Layer 3 of a small transformer language model trained on English Wikipedia (8 layers, counted from 0, width 96).
Take only the direct path to the model's output, skipping the later layers: a vector added to the residual stream pushes a token's score in proportion to its dot product with that token's output vector.

Output vectors of the tokens that the questions are about. A number n stands for n times 0.0029.
"\"": -219 90 -39 67 -209 -29 231 35 -29 -64 4 21 103 9 -110 28 121 -3 -131 80 -205 -105 42 91 -265 194 -72 19 -144 116 -408 92 -153 -76 -183 129 -116 61 -145 -74 -93 61 182 33 305 18 -90 36 158 155 114 -47 -117 -107 -174 0 -164 -185 16 57 0 -34 120 -157 176 40 -146 94 164 113 78 -11 260 -111 -7 149 9 21 173 -5 61 -109 -31 79 73 14 257 -52 50 61 -212 126 172 4 161 -21
"ess": -185 210 -186 70 -61 64 -120 -64 143 -208 -13 -134 17 200 234 -137 157 -10 -157 43 -35 -49 -40 64 -18 31 95 -3 -94 -58 -135 81 18 -221 -111 60 84 -24 67 -63 -46 186 -193 -129 -118 -224 -44 152 -134 33 47 -147 172 -189 -166 -235 -326 117 3 -111 5 72 -306 53 -30 -64 155 -148 -5 89 -262 287 100 -77 -46 159 -98 -18 -173 178 276 91 -134 79 -113 -141 161 -207 -223 -181 -82 -35 298 54 119 47
"ou": -110 43 14 -6 -123 -91 -120 -65 -69 64 -209 -129 108 79 -235 -153 272 61 -28 38 51 34 62 69 -56 -217 -200 -113 -325 64 -192 -53 66 61 145 -36 -126 -49 -190 -51 -101 100 -139 -157 -204 -280 153 131 -93 56 135 -193 0 -171 -10 -80 68 -119 50 -135 246 -96 40 -24 -119 -97 -135 38 10 -21 237 124 -137 63 -248 48 -172 -51 23 -182 244 -176 -93 14 126 -132 -4 -81 -25 -83 130 112 42 145 -57 215
"ed": -158 273 140 6 -162 11 -158 22 -42 55 117 204 136 173 -57 -101 132 -27 -8 55 63 105 4 46 -49 53 -116 28 60 159 -5 -110 -152 -4 -83 125 -98 29 155 -27 137 197 -52 95 6 -132 67 119 35 -65 194 -91 4 -62 -103 111 -73 51 9 14 26 63 -151 38 -66 56 -41 193 -183 163 61 16 7 208 -32 -151 -183 -37 26 29 96 343 -159 -7 -122 38 -216 -432 69 -190 -104 -61 96 51 172 -94
"qu": -118 -134 -23 34 43 36 -38 -183 49 149 -27 -59 -28 106 17 78 57 -206 70 -90 53 -53 79 99 -60 -204 -148 -69 -28 98 -159 173 -14 -215 117 66 -44 -221 234 -189 -39 3 41 96 6 136 129 69 49 186 114 18 -75 87 42 60 -339 116 94 -76 171 -67 152 118 -7 235 201 373 -121 83 -72 237 -54 58 50 199 54 123 -117 -59 226 -120 -74 -70 -10 -35 -26 -119 150 -81 244 298 -66 23 133 -13
"in": -191 63 -80 -9 -66 -37 154 -49 -136 6 7 -69 293 80 41 -73 98 56 -29 -47 55 -227 -42 -117 5 17 70 -80 -83 -120 -44 -46 -318 21 -35 -43 171 42 -290 -157 -59 187 -18 174 -17 -155 24 18 -112 -84 76 -117 -30 -124 160 -167 94 -91 -100 -124 -141 63 -197 68 -155 -212 -85 173 23 113 -163 -75 -38 61 174 -75 -16 -264 -40 -97 153 -26 -110 -20 -16 0 132 -98 -66 -76 -236 98 19 -22 96 38
"he": 60 -123 188 0 -44 40 -13 -150 -97 98 -68 -86 17 9 17 -52 141 71 -12 118 -74 -3 -42 163 -124 128 20 32 -148 -239 -106 64 52 159 213 -4 63 -212 163 -291 117 -143 46 84 -50 -93 74 -178 50 127 -100 -183 -180 18 -135 -102 123 -7 -103 -99 57 -107 80 -31 -216 -4 156 161 -169 267 37 -65 -15 -111 149 146 210 21 -233 -111 116 -140 -129 7 -87 154 45 -203 7 -204 -139 189 229 -153 -123 277
"ish": -32 143 -324 48 73 35 137 -61 108 -24 -47 187 -9 19 -240 107 -88 203 -148 -119 -18 170 0 -66 -229 -43 -47 -337 -237 -335 -174 68 -205 49 -114 15 -90 121 -20 -346 246 -15 -144 171 -97 115 56 13 76 -8 100 -20 67 -201 -242 85 -65 -176 146 -102 -84 94 0 50 -61 31 -4 -128 96 -80 -51 167 242 -52 -12 -73 -114 -153 32 -129 348 191 -152 -239 75 -4 153 -12 19 -101 -108 -176 289 -120 44 0
"op": -126 -135 -88 3 35 55 238 -136 -7 -116 32 -18 -84 167 -206 -49 103 -12 -16 77 195 -291 43 80 -80 -22 149 -52 -50 -98 -286 7 152 -173 125 80 120 76 -73 0 118 -101 16 -74 57 159 192 -156 123 121 269 -304 -104 18 -83 -89 76 -207 -41 68 240 -23 -14 -143 -214 -25 165 -11 -156 66 -172 -93 34 -52 166 -72 -82 -30 -202 -31 374 103 54 11 81 -47 -175 123 47 -252 -10 201 116 61 166 210
"===": 141 123 -239 56 -34 108 14 -42 68 10 -238 12 309 -110 -38 95 176 -17 -79 88 12 26 21 -100 -136 81 -202 -117 -127 -45 -407 -23 -173 -251 144 -87 -92 112 -8 -15 49 193 230 188 266 -103 -12 -61 311 328 61 0 -157 -70 -69 -209 -52 -51 96 222 174 13 -98 -39 222 32 -160 235 93 38 -45 -30 163 37 -140 52 156 -14 92 44 18 -120 -137 -123 192 -224 -50 61 -228 -50 170 149 57 -137 178 -110
"er": -161 181 -196 -18 -90 -69 -40 -141 174 6 15 24 347 132 81 118 73 -35 -67 66 -3 45 -91 -58 21 -38 30 209 -43 81 -190 -97 -10 86 -130 176 99 121 -147 -105 122 122 -91 155 178 -189 180 67 -3 -71 -13 -53 -28 -148 -132 -254 -193 218 -23 -13 128 -80 55 26 -7 -34 -23 -32 -28 19 38 15 -203 25 7 244 -12 91 -85 57 78 374 80 61 82 155 -175 80 -34 -196 39 -96 93 91 -137 170
"d": 74 222 -84 13 -67 97 105 -20 126 270 -132 114 170 18 25 -75 -80 -50 69 -91 29 -208 -20 182 12 -120 86 -106 211 -203 -320 -145 11 218 -95 -22 -7 -124 -304 0 58 158 -87 -194 42 107 190 -36 -18 -45 170 -43 -102 164 -109 41 -280 -305 -67 203 -81 122 165 129 -114 -78 84 -192 133 -49 -186 133 -110 129 -30 -84 -97 52 -65 -119 28 -130 -5 -41 43 165 -116 -128 -66 43 -240 298 192 -185 -52 82
"ct": -114 -100 -348 42 140 70 108 -185 170 4 29 86 -224 -210 -46 -59 -70 37 -129 -50 123 -151 28 -4 -81 75 -307 -58 164 -297 -162 132 21 27 21 -69 -257 -109 73 -100 -112 99 275 -158 231 22 185 52 199 0 -4 45 -18 -305 -262 -5 -279 -80 -281 60 -275 69 -107 113 69 143 180 32 48 297 40 476 -31 304 -145 -74 207 0 -92 -194 173 -51 -283 -70 101 95 41 151 108 9 -88 -105 100 107 -15 -396
"igh": -146 -45 0 13 -85 -19 -80 -243 -128 93 -63 78 -13 136 25 94 71 -156 -112 -113 -77 -14 124 -98 -141 -23 21 -141 -141 105 -65 -122 -94 -146 32 112 -102 -67 158 5 223 74 -20 -79 -62 -198 187 123 -60 -141 349 -186 137 -115 30 -64 -57 -14 -107 162 96 64 -176 208 -101 -90 -222 27 269 43 -46 253 162 -77 -125 177 -49 105 38 -325 288 -4 -111 150 120 67 -134 146 -137 -51 -26 141 38 -92 398 54
"o": -21 -223 -47 -44 -119 -33 -42 -16 -103 85 179 49 185 71 0 -166 28 -47 87 0 -99 -33 16 -68 37 -60 81 47 -40 -18 -23 -63 54 -154 -28 26 -45 80 15 -184 -174 -145 -75 -83 191 6 -30 157 -41 -113 -3 -73 -9 -26 4 -197 11 -134 5 -69 135 -59 -76 -188 -163 -123 153 -91 -178 158 72 -114 142 157 -133 -39 -104 -72 3 -16 130 -80 -126 -126 -91 58 -46 45 116 -58 31 12 384 -189 -49 135
" In": -15 -5 -57 68 93 7 172 -33 62 -21 -119 -57 -82 -75 162 30 128 16 -8 -4 -24 -29 -18 -81 -22 68 24 100 -261 27 35 -168 -12 -88 118 -88 116 -40 153 -3 99 0 69 -12 91 12 45 -37 -21 -5 -34 -12 -53 85 -96 93 -180 -113 6 152 64 -66 -218 -101 135 -29 188 57 92 -41 117 -29 -76 -44 -51 2 96 -45 4 3 22 -5 -47 117 -97 -40 72 75 -5 -30 -21 234 72 88 90 -87
"ric": -150 311 -34 30 -28 153 115 -179 181 -81 -164 50 -198 -122 -193 -81 260 -164 -97 30 83 75 31 93 -190 -13 -97 30 278 -174 -118 -239 118 49 24 238 143 -53 288 -215 85 250 104 89 186 71 228 230 175 56 -93 -99 -47 -178 73 -93 -24 -246 -29 132 409 13 42 251 0 29 141 22 -261 -16 -155 -82 48 22 238 -127 0 -241 -62 129 316 131 -171 63 211 -42 -31 56 100 -9 -180 198 255 -145 -225 109
"our": 139 66 -275 10 -77 115 13 -192 -81 42 -217 -117 165 98 -42 163 74 -38 85 29 -3 -48 98 44 230 191 -89 -20 -88 183 -402 -134 4 -93 162 22 89 81 -62 -52 8 248 -20 -30 77 -22 162 214 -157 -32 -35 -158 34 -251 -74 -41 0 -61 60 22 229 -125 -123 -132 -51 118 -138 -38 -173 108 -64 88 -170 -8 -130 -256 -109 -30 183 -82 395 -129 -82 206 -203 128 27 180 -11 -39 -119 183 244 -279 42 46
"=": 128 102 -396 58 -69 123 232 -138 28 79 50 69 121 -226 -276 211 -22 128 -98 158 -32 130 109 114 -32 12 -72 -326 -250 72 -249 -20 24 -81 260 -129 -32 17 -34 26 -18 77 -113 8 14 -44 280 156 125 282 8 -164 -87 -152 49 -194 -69 -216 88 -204 114 130 -131 84 231 -57 292 13 196 -81 -125 177 301 138 8 54 -126 62 71 -62 0 190 -140 -65 -51 105 21 -37 -358 -222 36 175 65 -14 -68 -4
"om": 50 -268 109 -6 58 72 -36 -29 -109 81 -49 -57 16 115 52 -36 233 -32 -131 30 5 -124 69 245 -111 59 -161 0 -120 -274 -217 -200 0 -64 -6 -94 -20 92 129 -195 -23 225 -149 -51 180 -7 20 -226 195 -19 143 26 52 -100 23 -278 141 0 -3 116 198 -29 -151 -133 -159 -122 -7 -130 0 39 -21 239 -125 77 -24 13 -105 95 -153 -151 156 -221 -96 -105 -184 101 -50 -28 -77 -135 33 27 103 -192 -6 133
"ue": -57 -109 -123 22 -115 21 -85 -98 -101 115 -103 -71 63 25 92 -125 17 182 -189 304 135 87 76 278 20 -51 -172 22 -96 -130 -397 120 146 -49 100 150 257 159 -190 -129 -19 -175 108 157 51 8 148 133 25 -79 -153 -246 171 -41 -304 -5 -135 -438 80 165 82 -134 -99 -119 13 -176 -157 65 232 -40 -103 138 -17 207 114 205 -374 -108 139 -152 257 78 -279 248 195 -237 -9 -26 -58 -180 136 -79 194 -178 -114 -12
"x": -8 -220 -264 16 90 81 70 -117 -22 -23 -20 -7 -248 4 -32 -4 202 -143 24 -6 -3 -31 -23 -11 212 0 0 121 -54 0 -180 180 117 -223 -24 178 -313 0 31 -342 131 65 129 -122 115 11 113 305 -36 81 7 -210 -112 116 -211 125 -152 -94 -208 7 -183 136 -32 95 230 51 191 198 146 49 -206 203 245 200 144 0 100 115 68 -148 50 -7 -14 -4 11 80 -280 -149 -11 4 -116 -30 26 -12 135 -39
"ian": -109 4 -241 39 129 32 319 -9 265 71 134 -183 308 112 -154 15 135 34 -124 28 167 260 13 4 -188 49 142 -261 178 -179 -37 99 -116 -38 8 -100 58 84 195 82 283 -147 77 4 126 124 29 57 28 256 -127 -21 98 28 -199 -118 -83 -206 -48 -12 195 -94 -283 100 -20 164 142 58 -78 -84 -86 -36 239 -83 -122 8 -119 -103 104 39 369 -20 -148 257 245 91 180 86 -44 -265 39 124 64 -188 0 235
"&": 71 82 -138 0 102 264 -21 -99 107 116 68 81 -37 -60 -34 38 101 -30 -216 28 -56 -154 168 147 -73 80 -107 6 -143 -22 -347 -46 -3 -237 283 -75 -101 -15 72 -69 -124 -287 -38 -231 3 71 288 90 96 28 3 -9 -131 18 -191 -44 -209 33 -31 126 -144 49 -4 35 -89 246 -4 -15 99 95 -48 273 77 110 -148 161 -64 -309 73 -5 -11 35 -119 136 -21 -134 -82 47 11 -214 -154 -29 330 -171 25 -195

Each question shows what one neuron of this layer's MLP adds at an activation of 1. A number n stands for n times 0.00079.

n83: 54 93 -21 72 -63 -44 -48 38 10 132 -52 -17 182 45 -62 102 -23 5 -36 193 95 69 -219 -77 -99 43 -18 -20 28 -4 30 226 -4 241 40 2 64 165 184 -247 -44 -46 -81 107 30 -93 -67 -13 77 -12 -24 -9 -85 -56 -198 -73 69 52 -92 160 -119 -137 221 49 74 78 73 216 181 21 -44 -18 141 14 35 -22 192 20 61 30 93 67 145 21 -88 -134 257 97 35 -102 -154 -326 -34 146 139 9
Pushed down most: "d"

n163: 64 133 58 -119 -87 9 154 161 -2 39 91 91 -79 -136 -33 98 34 76 -172 37 13 -66 86 -70 -120 79 77 -67 -135 -146 -135 -99 105 -85 -24 2 -42 76 -96 175 -69 51 172 116 -200 -83 17 106 -138 82 358 117 -62 -23 246 -146 -71 28 28 -30 68 181 -115 62 14 -130 124 199 -66 75 46 38 31 91 268 -115 -63 -66 177 -120 -10 -160 222 -54 -228 114 -65 168 5 -142 24 24 -57 110 -230 -60
Which three tokens does it push up most, strongest first? "=", "in", "op"

n57: 106 -65 7 30 188 19 -92 -179 -56 -23 -104 -14 -117 -116 49 26 49 153 91 48 -10 234 -84 -151 132 94 50 -86 -31 -49 -201 -111 -117 146 -170 122 63 -241 93 271 28 -2 10 166 -14 -169 4 109 -62 11 -1 38 -143 -113 99 -155 79 215 -166 -274 -244 78 96 10 -176 31 -30 27 -194 115 184 -146 -54 -56 -165 -62 89 -56 76 73 52 -31 -181 -122 -230 -15 -41 -81 -32 -92 -45 -5 -131 -179 -45 118
Which of these tokens does it push up most? "he"

n3: 82 -127 -94 274 -208 -8 77 -6 85 149 -152 -4 -244 -28 -47 58 -120 120 96 -33 13 1 14 39 -201 -66 -241 147 105 -112 79 110 68 64 132 -13 47 40 15 -57 -62 160 -137 -97 25 -165 -102 137 92 -158 33 -92 -87 91 -233 23 -28 -184 -106 -112 -142 136 77 97 283 160 -87 38 36 35 191 -139 48 181 39 -28 -34 -108 -27 12 -107 36 231 36 22 -17 1 -23 81 56 138 -85 208 -43 -11 -134
Which three tokens does it push up most, strongest first? "ct", "x", "ue"

n227: -83 87 -80 94 118 19 -291 -95 -59 79 -93 -4 71 -3 62 109 20 57 32 116 -39 18 196 115 98 190 64 31 -43 114 -10 54 119 38 -231 77 -37 -79 -107 -117 -2 68 -129 37 219 -144 -56 57 -136 -39 -163 55 18 11 3 -60 -148 -20 140 -142 -51 86 67 154 -107 -45 77 231 -155 -25 -53 74 -59 -180 -61 20 3 95 88 293 70 -224 -70 -34 -158 -129 -63 -13 16 188 -99 -61 -38 38 173 -1
Which two tokens does it push up most, strongest first? "ess", "our"

n213: -47 11 169 -309 70 -95 -171 -69 54 -133 -48 30 40 -26 -92 -77 97 -161 -135 -133 -172 -135 47 -127 -53 -81 137 -15 57 255 -66 172 -38 0 -102 -17 -45 -170 34 19 -83 117 -143 -172 -156 -46 -32 23 60 -40 -41 27 -51 80 183 22 70 86 -82 -57 42 67 229 -107 -8 -75 -363 -153 23 -119 182 79 96 -1 -9 -74 -121 27 36 109 -51 -50 187 -44 -221 16 23 208 70 97 123 -180 149 -88 -111 65
Which three tokens does it push up most, strongest first? "ou", "o", "igh"

n235: 124 -91 227 39 -193 154 -10 -273 79 0 -120 84 209 65 -112 132 -90 74 -164 -115 -25 70 -58 -149 -229 -1 -92 -38 63 -52 74 -52 28 -115 51 96 43 147 120 -174 152 -93 76 -102 -7 -79 -63 228 2 107 -193 -127 -132 -181 91 42 -3 -45 6 -119 111 -55 6 -83 132 -103 55 -152 -148 88 -56 11 -28 -99 -61 -127 42 -35 180 -143 -28 -82 186 -101 -112 -34 -101 160 -133 7 -33 49 125 -96 73 -62
Which of these tokens does it push up most? "our"

n62: -159 156 52 199 -74 118 172 151 182 -79 75 117 -155 103 -11 -92 91 -97 132 -164 -169 -124 -92 272 -49 -82 126 37 85 -2 -110 -139 47 91 -93 188 -138 -59 115 -93 215 -165 186 141 16 127 -22 18 48 10 221 -21 -3 -15 118 30 80 94 -10 -140 257 -85 53 -30 -55 -94 103 145 39 -7 -55 -219 4 167 40 228 155 -60 88 277 13 -109 -45 -146 37 54 86 28 56 119 -42 -69 -41 -74 -46 -46
Which of these tokens does it push up most? "ric"

n172: -79 -99 204 -33 -46 -164 -24 123 42 -14 200 -72 84 -117 159 40 67 -193 -45 76 13 -154 -133 146 -168 212 -33 190 -37 -10 -100 109 -53 -129 -110 -164 290 212 -108 9 -84 113 -5 -154 30 164 -61 -149 -27 110 130 17 -75 44 -69 63 -19 -128 -88 -39 -221 -66 88 -65 -29 245 -110 103 -89 -3 141 -88 20 -6 101 -200 -11 -183 67 60 -99 92 -29 98 130 -64 21 -71 89 -51 -52 -42 -28 202 17 -129
Which of these tokens does it push up most? "\""

n35: 61 -45 -169 2 133 -146 -107 357 188 263 -132 -89 -89 87 115 -109 14 37 8 133 132 -105 -167 76 -109 -134 85 -163 -131 -62 90 -71 137 108 50 94 23 -161 -68 -49 224 67 68 -83 301 178 44 75 33 121 -78 -6 -47 257 -57 27 15 -69 -76 -66 99 171 62 118 97 61 127 -106 12 145 64 -33 34 -31 -219 213 -118 2 70 91 49 173 -217 129 -41 80 4 82 170 24 25 -91 -269 -22 -21 109
Pushed down most: "in"

n168: 63 -155 98 363 15 200 -51 40 -124 1 153 -80 45 172 -203 23 66 -168 -75 121 31 60 15 182 0 99 129 -85 37 -13 58 179 -64 -5 -44 8 123 36 -86 -199 -35 -36 29 -19 158 55 -97 194 -64 -73 3 -47 -35 346 -71 -30 98 68 6 44 -23 54 -170 -138 -5 -185 217 -79 -261 22 23 93 -138 -48 -44 -192 -50 -30 186 109 239 43 164 -62 -82 114 -144 159 19 -72 -136 197 -143 92 19 20
Which of these tokens does it push up most? "op"

n169: -39 28 246 135 52 -101 73 106 -38 97 -267 -46 -95 56 29 108 232 44 -273 84 23 3 -131 -27 86 -149 -18 -23 -35 -21 -77 -107 188 51 59 63 -80 -94 199 -98 111 -101 102 84 -100 96 -75 -254 -260 -97 45 -47 162 96 129 -121 71 235 10 -112 -172 95 -171 39 -65 -33 220 -207 42 -97 -199 60 -24 188 133 -18 161 -97 -225 1 59 27 -51 -110 52 34 -32 -46 22 32 109 -65 -43 239 -103 97
Pushed down most: "\""

n255: -28 -117 -235 5 -73 -18 51 74 -29 24 3 -50 69 -236 33 -257 15 149 78 -5 -174 -244 -195 -35 -77 223 74 -92 -7 120 44 -133 140 151 -79 53 240 6 -21 -183 87 -71 -120 -18 123 -35 -215 189 20 85 -116 33 96 116 1 12 -101 94 293 -52 41 221 -16 44 -36 -78 36 154 -5 153 72 -44 -161 -135 -71 -1 71 -117 -40 136 0 -74 -214 -83 -12 2 -8 124 17 -122 -96 -109 155 -187 98 19
Pushed down most: "igh"

n190: 89 24 25 -13 17 -144 25 -72 118 -164 51 104 -1 -293 48 -2 103 -97 -215 71 -107 -95 103 -141 -181 59 85 164 -208 -34 -134 -11 0 -117 -18 -165 -226 -129 -82 -35 3 -9 167 -172 -145 6 -40 -86 260 -217 -105 -46 111 -117 -36 -3 255 118 91 -47 -76 148 23 36 50 31 69 -13 182 -3 -126 57 -55 -96 111 -243 -15 70 285 -44 -30 15 27 98 -59 -88 -143 110 -104 92 159 66 213 30 -64 -21
Which of these tokens does it push up most? "&"

n17: -59 215 76 -7 -27 110 -92 93 287 103 -3 -43 39 51 173 -6 236 1 -149 -344 -101 -71 75 54 86 -264 -68 -36 138 -90 18 -61 47 104 26 156 -93 -73 -178 -55 48 -70 137 119 20 112 -274 -102 -79 244 15 -10 28 197 120 1 -202 -232 24 -88 -124 194 15 -56 -131 -63 44 -186 125 -117 135 118 31 66 -41 42 46 -66 -29 58 67 -80 283 -163 -83 94 -61 -169 -170 -69 207 127 79 193 -119 48
Pushed down most: "our"

n254: 58 6 -79 22 -38 -87 -87 -102 -33 55 8 14 -256 177 87 -47 62 19 -121 -227 -16 70 -192 -24 -168 13 -172 117 -318 -225 150 -13 29 -14 131 -102 18 -92 -137 -50 -60 62 0 -92 53 94 -120 -218 192 28 -94 64 53 -141 21 -108 -55 -133 89 87 98 -35 -79 -19 127 20 -139 -121 48 -245 -12 232 -1 75 -69 -201 28 259 140 26 228 -79 181 -36 22 -249 52 30 34 -70 51 15 -12 -69 307 -162
Which of these tokens does it push up most? "om"

n133: 113 -77 -39 -90 -90 -76 232 232 118 -268 97 -96 -138 -222 23 -102 -207 75 -4 -91 -143 -169 243 138 78 94 -115 -182 24 -72 261 -304 111 -122 -3 -11 76 125 -39 70 -308 72 -65 -164 37 -25 50 -55 17 55 -12 150 246 -29 90 -90 -189 -202 -45 -145 77 79 21 -9 252 -133 -49 65 -27 -195 203 -102 349 -196 -180 -89 -53 45 -192 -83 45 14 217 8 81 29 -22 -54 -1 -220 -1 81 171 -25 -165 91
Which two tokens does it push up most, strongest first? "=", "o"

n117: -60 -117 243 -32 38 -123 215 -14 -33 -86 189 -131 -34 18 -124 35 30 -47 16 32 38 95 98 -28 105 84 -71 128 -151 38 -20 -240 -47 -65 129 36 -259 39 -122 144 -43 -114 57 -46 10 -148 -97 -3 -224 43 167 142 -95 -10 104 35 -50 160 -138 -49 -48 -162 72 -9 18 99 116 217 -145 -102 156 -114 15 1 169 169 256 -62 -54 100 51 79 -251 27 -48 79 79 73 104 -97 184 -1 80 -12 157 65
Pushed down most: "d"

n73: -38 189 -91 -135 -32 -54 -141 50 -269 -86 70 29 69 94 56 -2 -18 -59 156 14 -95 -161 -107 91 -195 89 -46 47 136 -210 -201 -192 89 160 24 61 161 -95 11 78 -103 -27 44 156 52 78 92 -171 -55 4 -52 143 -84 73 138 7 93 144 -16 -131 164 12 65 -72 -47 252 14 -61 -101 -71 93 55 25 46 239 -171 22 -84 117 -145 205 -101 -90 -218 37 -76 70 -22 -9 -62 89 -11 -79 157 25 -22
Pushed down most: "x"

n23: -51 1 -1 -46 -62 272 29 138 -93 40 -9 -46 11 360 211 48 148 -148 -27 165 204 61 -215 119 61 -75 84 -145 218 67 -161 42 11 49 -114 8 -34 60 -206 55 84 -9 -9 18 -278 -76 -149 36 93 106 -140 121 -57 137 -130 36 145 117 36 39 -68 67 32 31 37 223 149 40 41 163 -145 79 -157 115 66 -176 -8 13 -28 -34 -117 143 138 33 -20 26 -192 -194 142 -54 119 -45 163 47 46 203
Which of these tokens does it push up most? "ed"

n221: 57 24 34 -82 163 2 -239 56 41 -51 -194 55 -52 59 -89 142 37 -100 -113 -122 251 77 187 -87 -58 -89 118 -60 -83 -158 44 67 153 85 -12 -166 -223 -26 -36 -10 43 47 53 -27 -116 -43 69 27 213 307 169 -78 73 -164 -8 -17 95 123 -9 -129 -220 -235 15 137 27 93 -103 -57 -171 241 -131 180 -183 41 -69 53 -36 -141 61 -211 -131 -38 46 194 -67 10 -32 -9 172 -208 -244 -83 -285 29 -22 -30
Pushed down most: "o"

n164: 169 -4 -34 28 -28 54 -80 4 75 77 70 -48 -40 -182 -183 -13 127 -209 -31 27 -73 -148 195 234 -217 -72 -86 45 122 -170 -78 258 -128 -91 170 -14 -124 -13 -251 152 -38 -52 -2 -150 6 -106 74 13 62 123 3 -191 -151 59 -89 70 56 28 227 -31 36 -59 -150 7 15 92 16 101 93 188 103 1 59 132 67 -96 -245 -20 -39 195 -216 276 75 104 -99 38 -54 27 192 -14 136 -260 -139 206 22 -191
Which of these tokens does it push up most? "&"

n249: -130 8 -59 115 40 -245 -1 106 -13 -31 15 283 -161 -49 294 102 -53 194 -46 -71 -224 80 -16 51 61 -141 -47 -99 -58 154 35 74 -7 1 57 10 151 207 -71 12 -139 153 -47 194 -3 96 24 90 28 115 -84 82 -100 -35 103 -118 -25 72 100 40 157 58 41 209 -73 -36 -39 122 207 -208 106 -83 -2 217 -161 241 131 -55 290 210 96 10 257 23 52 159 -202 -8 -72 -41 41 -210 123 -170 -98 76
Which of these tokens does it push up most? "er"

n209: -163 211 165 -184 41 -112 97 120 23 -30 122 32 -222 -7 -43 5 -126 111 57 31 -106 114 -100 -136 183 148 11 -13 -182 -179 -107 -123 -219 -133 239 57 -78 -60 -2 -66 49 39 76 -176 -161 19 119 125 101 135 318 129 153 130 8 -57 93 -52 -12 0 -12 -36 -102 -34 -52 -33 -149 -30 -68 -112 1 33 82 -156 311 109 20 -14 -25 -25 107 68 30 -49 -232 39 -40 70 -164 -15 248 165 -185 -135 116 -22
Which of these tokens does it push up most? "igh"

n2: 48 50 -23 -311 27 -38 -127 -170 -125 88 -45 -15 97 -250 36 125 42 -117 -260 22 -184 -6 36 -92 135 -34 -29 185 178 -97 13 -171 171 32 -118 1 -11 26 -135 -284 -66 -1 121 42 195 -192 -32 196 -202 5 106 179 -10 -104 -91 -106 70 -81 175 90 111 142 -52 -137 23 -321 -48 151 -32 -49 -191 77 -41 -97 165 -152 12 174 -123 215 163 -60 -199 117 -160 -49 1 -46 89 50 -36 -19 -30 -101 149 -7
Pushed down most: "ian"

n112: 165 -116 181 89 89 44 55 -62 -103 -32 150 -86 -93 -62 -50 9 -170 121 -151 -103 81 -12 -201 -153 -55 94 195 -85 -34 25 4 -180 -8 -100 -81 5 22 75 88 25 71 177 -84 75 -170 -12 191 -161 202 -21 -176 27 -102 -292 -21 -102 62 -203 -12 178 -24 -103 146 41 43 34 241 -73 -38 25 -29 74 210 72 79 -239 114 55 34 33 -5 -116 107 92 111 -40 180 0 -414 82 66 -112 -20 -83 263 -58
Which of these tokens does it push up most? "="

n119: -100 13 140 -197 103 -90 74 -42 33 194 -89 -98 -77 -224 13 237 9 -48 -159 -24 -50 11 251 213 42 -64 154 -9 18 -22 -149 -117 -164 1 -4 -26 108 133 20 -231 -84 192 -81 17 85 1 50 56 -60 29 -128 35 -65 -40 -149 56 45 0 78 -84 -56 -77 -28 -197 30 -45 56 -81 -61 132 -64 -76 -205 122 -73 46 109 17 121 62 92 38 -40 225 -165 -62 -33 66 123 -76 119 -119 59 -64 -41 26
Which of these tokens does it push up most? "our"

n142: 140 -9 -31 -43 -24 212 -98 -101 -23 66 127 -194 -219 156 -85 269 -113 232 -30 75 127 -151 -129 -216 -145 -13 -91 233 75 -30 44 181 48 -102 12 127 96 -47 101 75 161 -36 98 -207 -116 -52 -152 -14 45 104 -168 -26 5 -123 82 58 -64 -65 -85 101 -199 66 104 -215 -33 -22 -68 23 57 -16 65 -226 51 108 106 -199 142 -94 -38 -161 -21 -245 108 -33 147 -5 -74 -41 -53 13 -233 -80 19 -72 -52 -234
Which of these tokens does it push up most? "ct"

n84: 200 -383 -181 -116 -15 -41 -216 195 48 16 136 7 29 -95 -178 85 -37 9 -32 -93 -97 22 -5 -113 -48 166 119 -234 -18 -24 16 -26 169 -93 20 -188 57 88 66 -153 -125 57 14 -86 -43 70 -65 -51 -117 -40 1 -153 -133 -144 -46 65 119 76 23 83 -57 182 274 138 -101 152 83 -98 47 -84 -83 -191 54 67 -129 -30 20 177 -195 2 80 136 -83 -66 202 156 39 163 -140 -97 21 -116 46 -128 136 -24
Which of these tokens does it push up most? "ish"

n236: 74 -84 -72 -119 58 249 89 48 -80 71 -74 71 43 -188 135 155 -115 -12 69 79 -74 -109 226 -118 90 213 -197 86 -129 66 27 138 -33 128 41 -78 137 -108 94 -115 -120 -167 18 -35 -54 -21 89 -56 -27 -32 -304 67 30 11 -160 6 -190 -192 -17 42 -114 80 -25 -26 128 -85 -109 70 -75 -11 145 -99 -59 -139 64 280 -100 -86 97 -99 -36 108 -62 -19 226 -306 86 211 25 -79 -51 30 39 -9 14 -58
Which of these tokens does it push up most? "ue"

n102: -30 -26 -124 -4 85 -63 27 -231 -146 266 133 163 -53 -52 319 -16 -156 -29 -103 36 12 -32 153 149 -173 -9 -165 -8 -152 -98 11 255 -43 54 -89 10 -85 92 -62 -88 -33 69 -94 204 110 286 75 -140 -155 -39 -32 -135 21 -59 24 182 -67 154 -35 35 -124 335 55 -251 153 35 29 20 28 -91 3 32 89 206 -86 -24 -73 37 112 -67 -2 32 -18 14 207 -148 -171 188 -86 -173 93 -82 17 -118 -130 13
Which of these tokens does it push up most? "ue"

n191: -189 70 12 61 -219 160 115 122 30 -137 105 -104 -4 70 54 -127 61 62 19 79 25 -19 59 176 -67 -120 151 -167 6 124 143 -255 73 -94 -50 51 115 -213 -130 105 86 57 76 109 221 -37 13 -147 143 -54 51 6 282 -93 -38 -197 -327 5 57 -113 114 -19 -9 70 -68 -56 74 48 -34 -85 -134 136 79 196 120 27 -38 -22 53 316 -109 -173 -35 -74 -159 -8 29 -40 0 -29 33 117 115 146 15 83
Which two tokens does it push up most, strongest first? "ess", "ric"

n141: -99 -12 -56 73 106 52 -274 -130 124 -322 336 232 -15 -57 15 -64 -212 -18 120 120 2 97 169 -76 -41 30 -93 127 -75 51 31 172 -91 -2 -163 -36 -132 -34 84 5 -142 186 -168 16 -84 107 263 -20 17 -42 -128 53 26 -62 -28 84 -44 21 -89 127 -23 -56 -4 146 171 -222 54 -89 -96 -99 -217 -40 96 97 -238 -250 58 -83 7 3 -193 -90 63 -2 -100 31 -101 99 -53 -91 -37 -252 66 -60 72 -37
Pushed down most: "he"

n86: -1 228 185 84 138 102 -66 -85 221 -177 -118 -111 165 77 -240 -75 -179 38 190 -205 68 -53 -105 -201 64 -129 -55 91 -183 131 31 224 -55 -94 -74 -160 -165 45 -170 -115 -57 -76 -46 -100 -2 -3 -152 -91 -52 11 -151 34 0 -287 88 7 -220 77 -160 114 8 -203 36 64 43 88 124 -50 18 49 75 -36 -223 -42 -55 28 4 -88 -11 28 -87 118 -136 106 7 15 243 -112 131 109 -104 -65 -142 -283 -8 -52
Pushed down most: "op"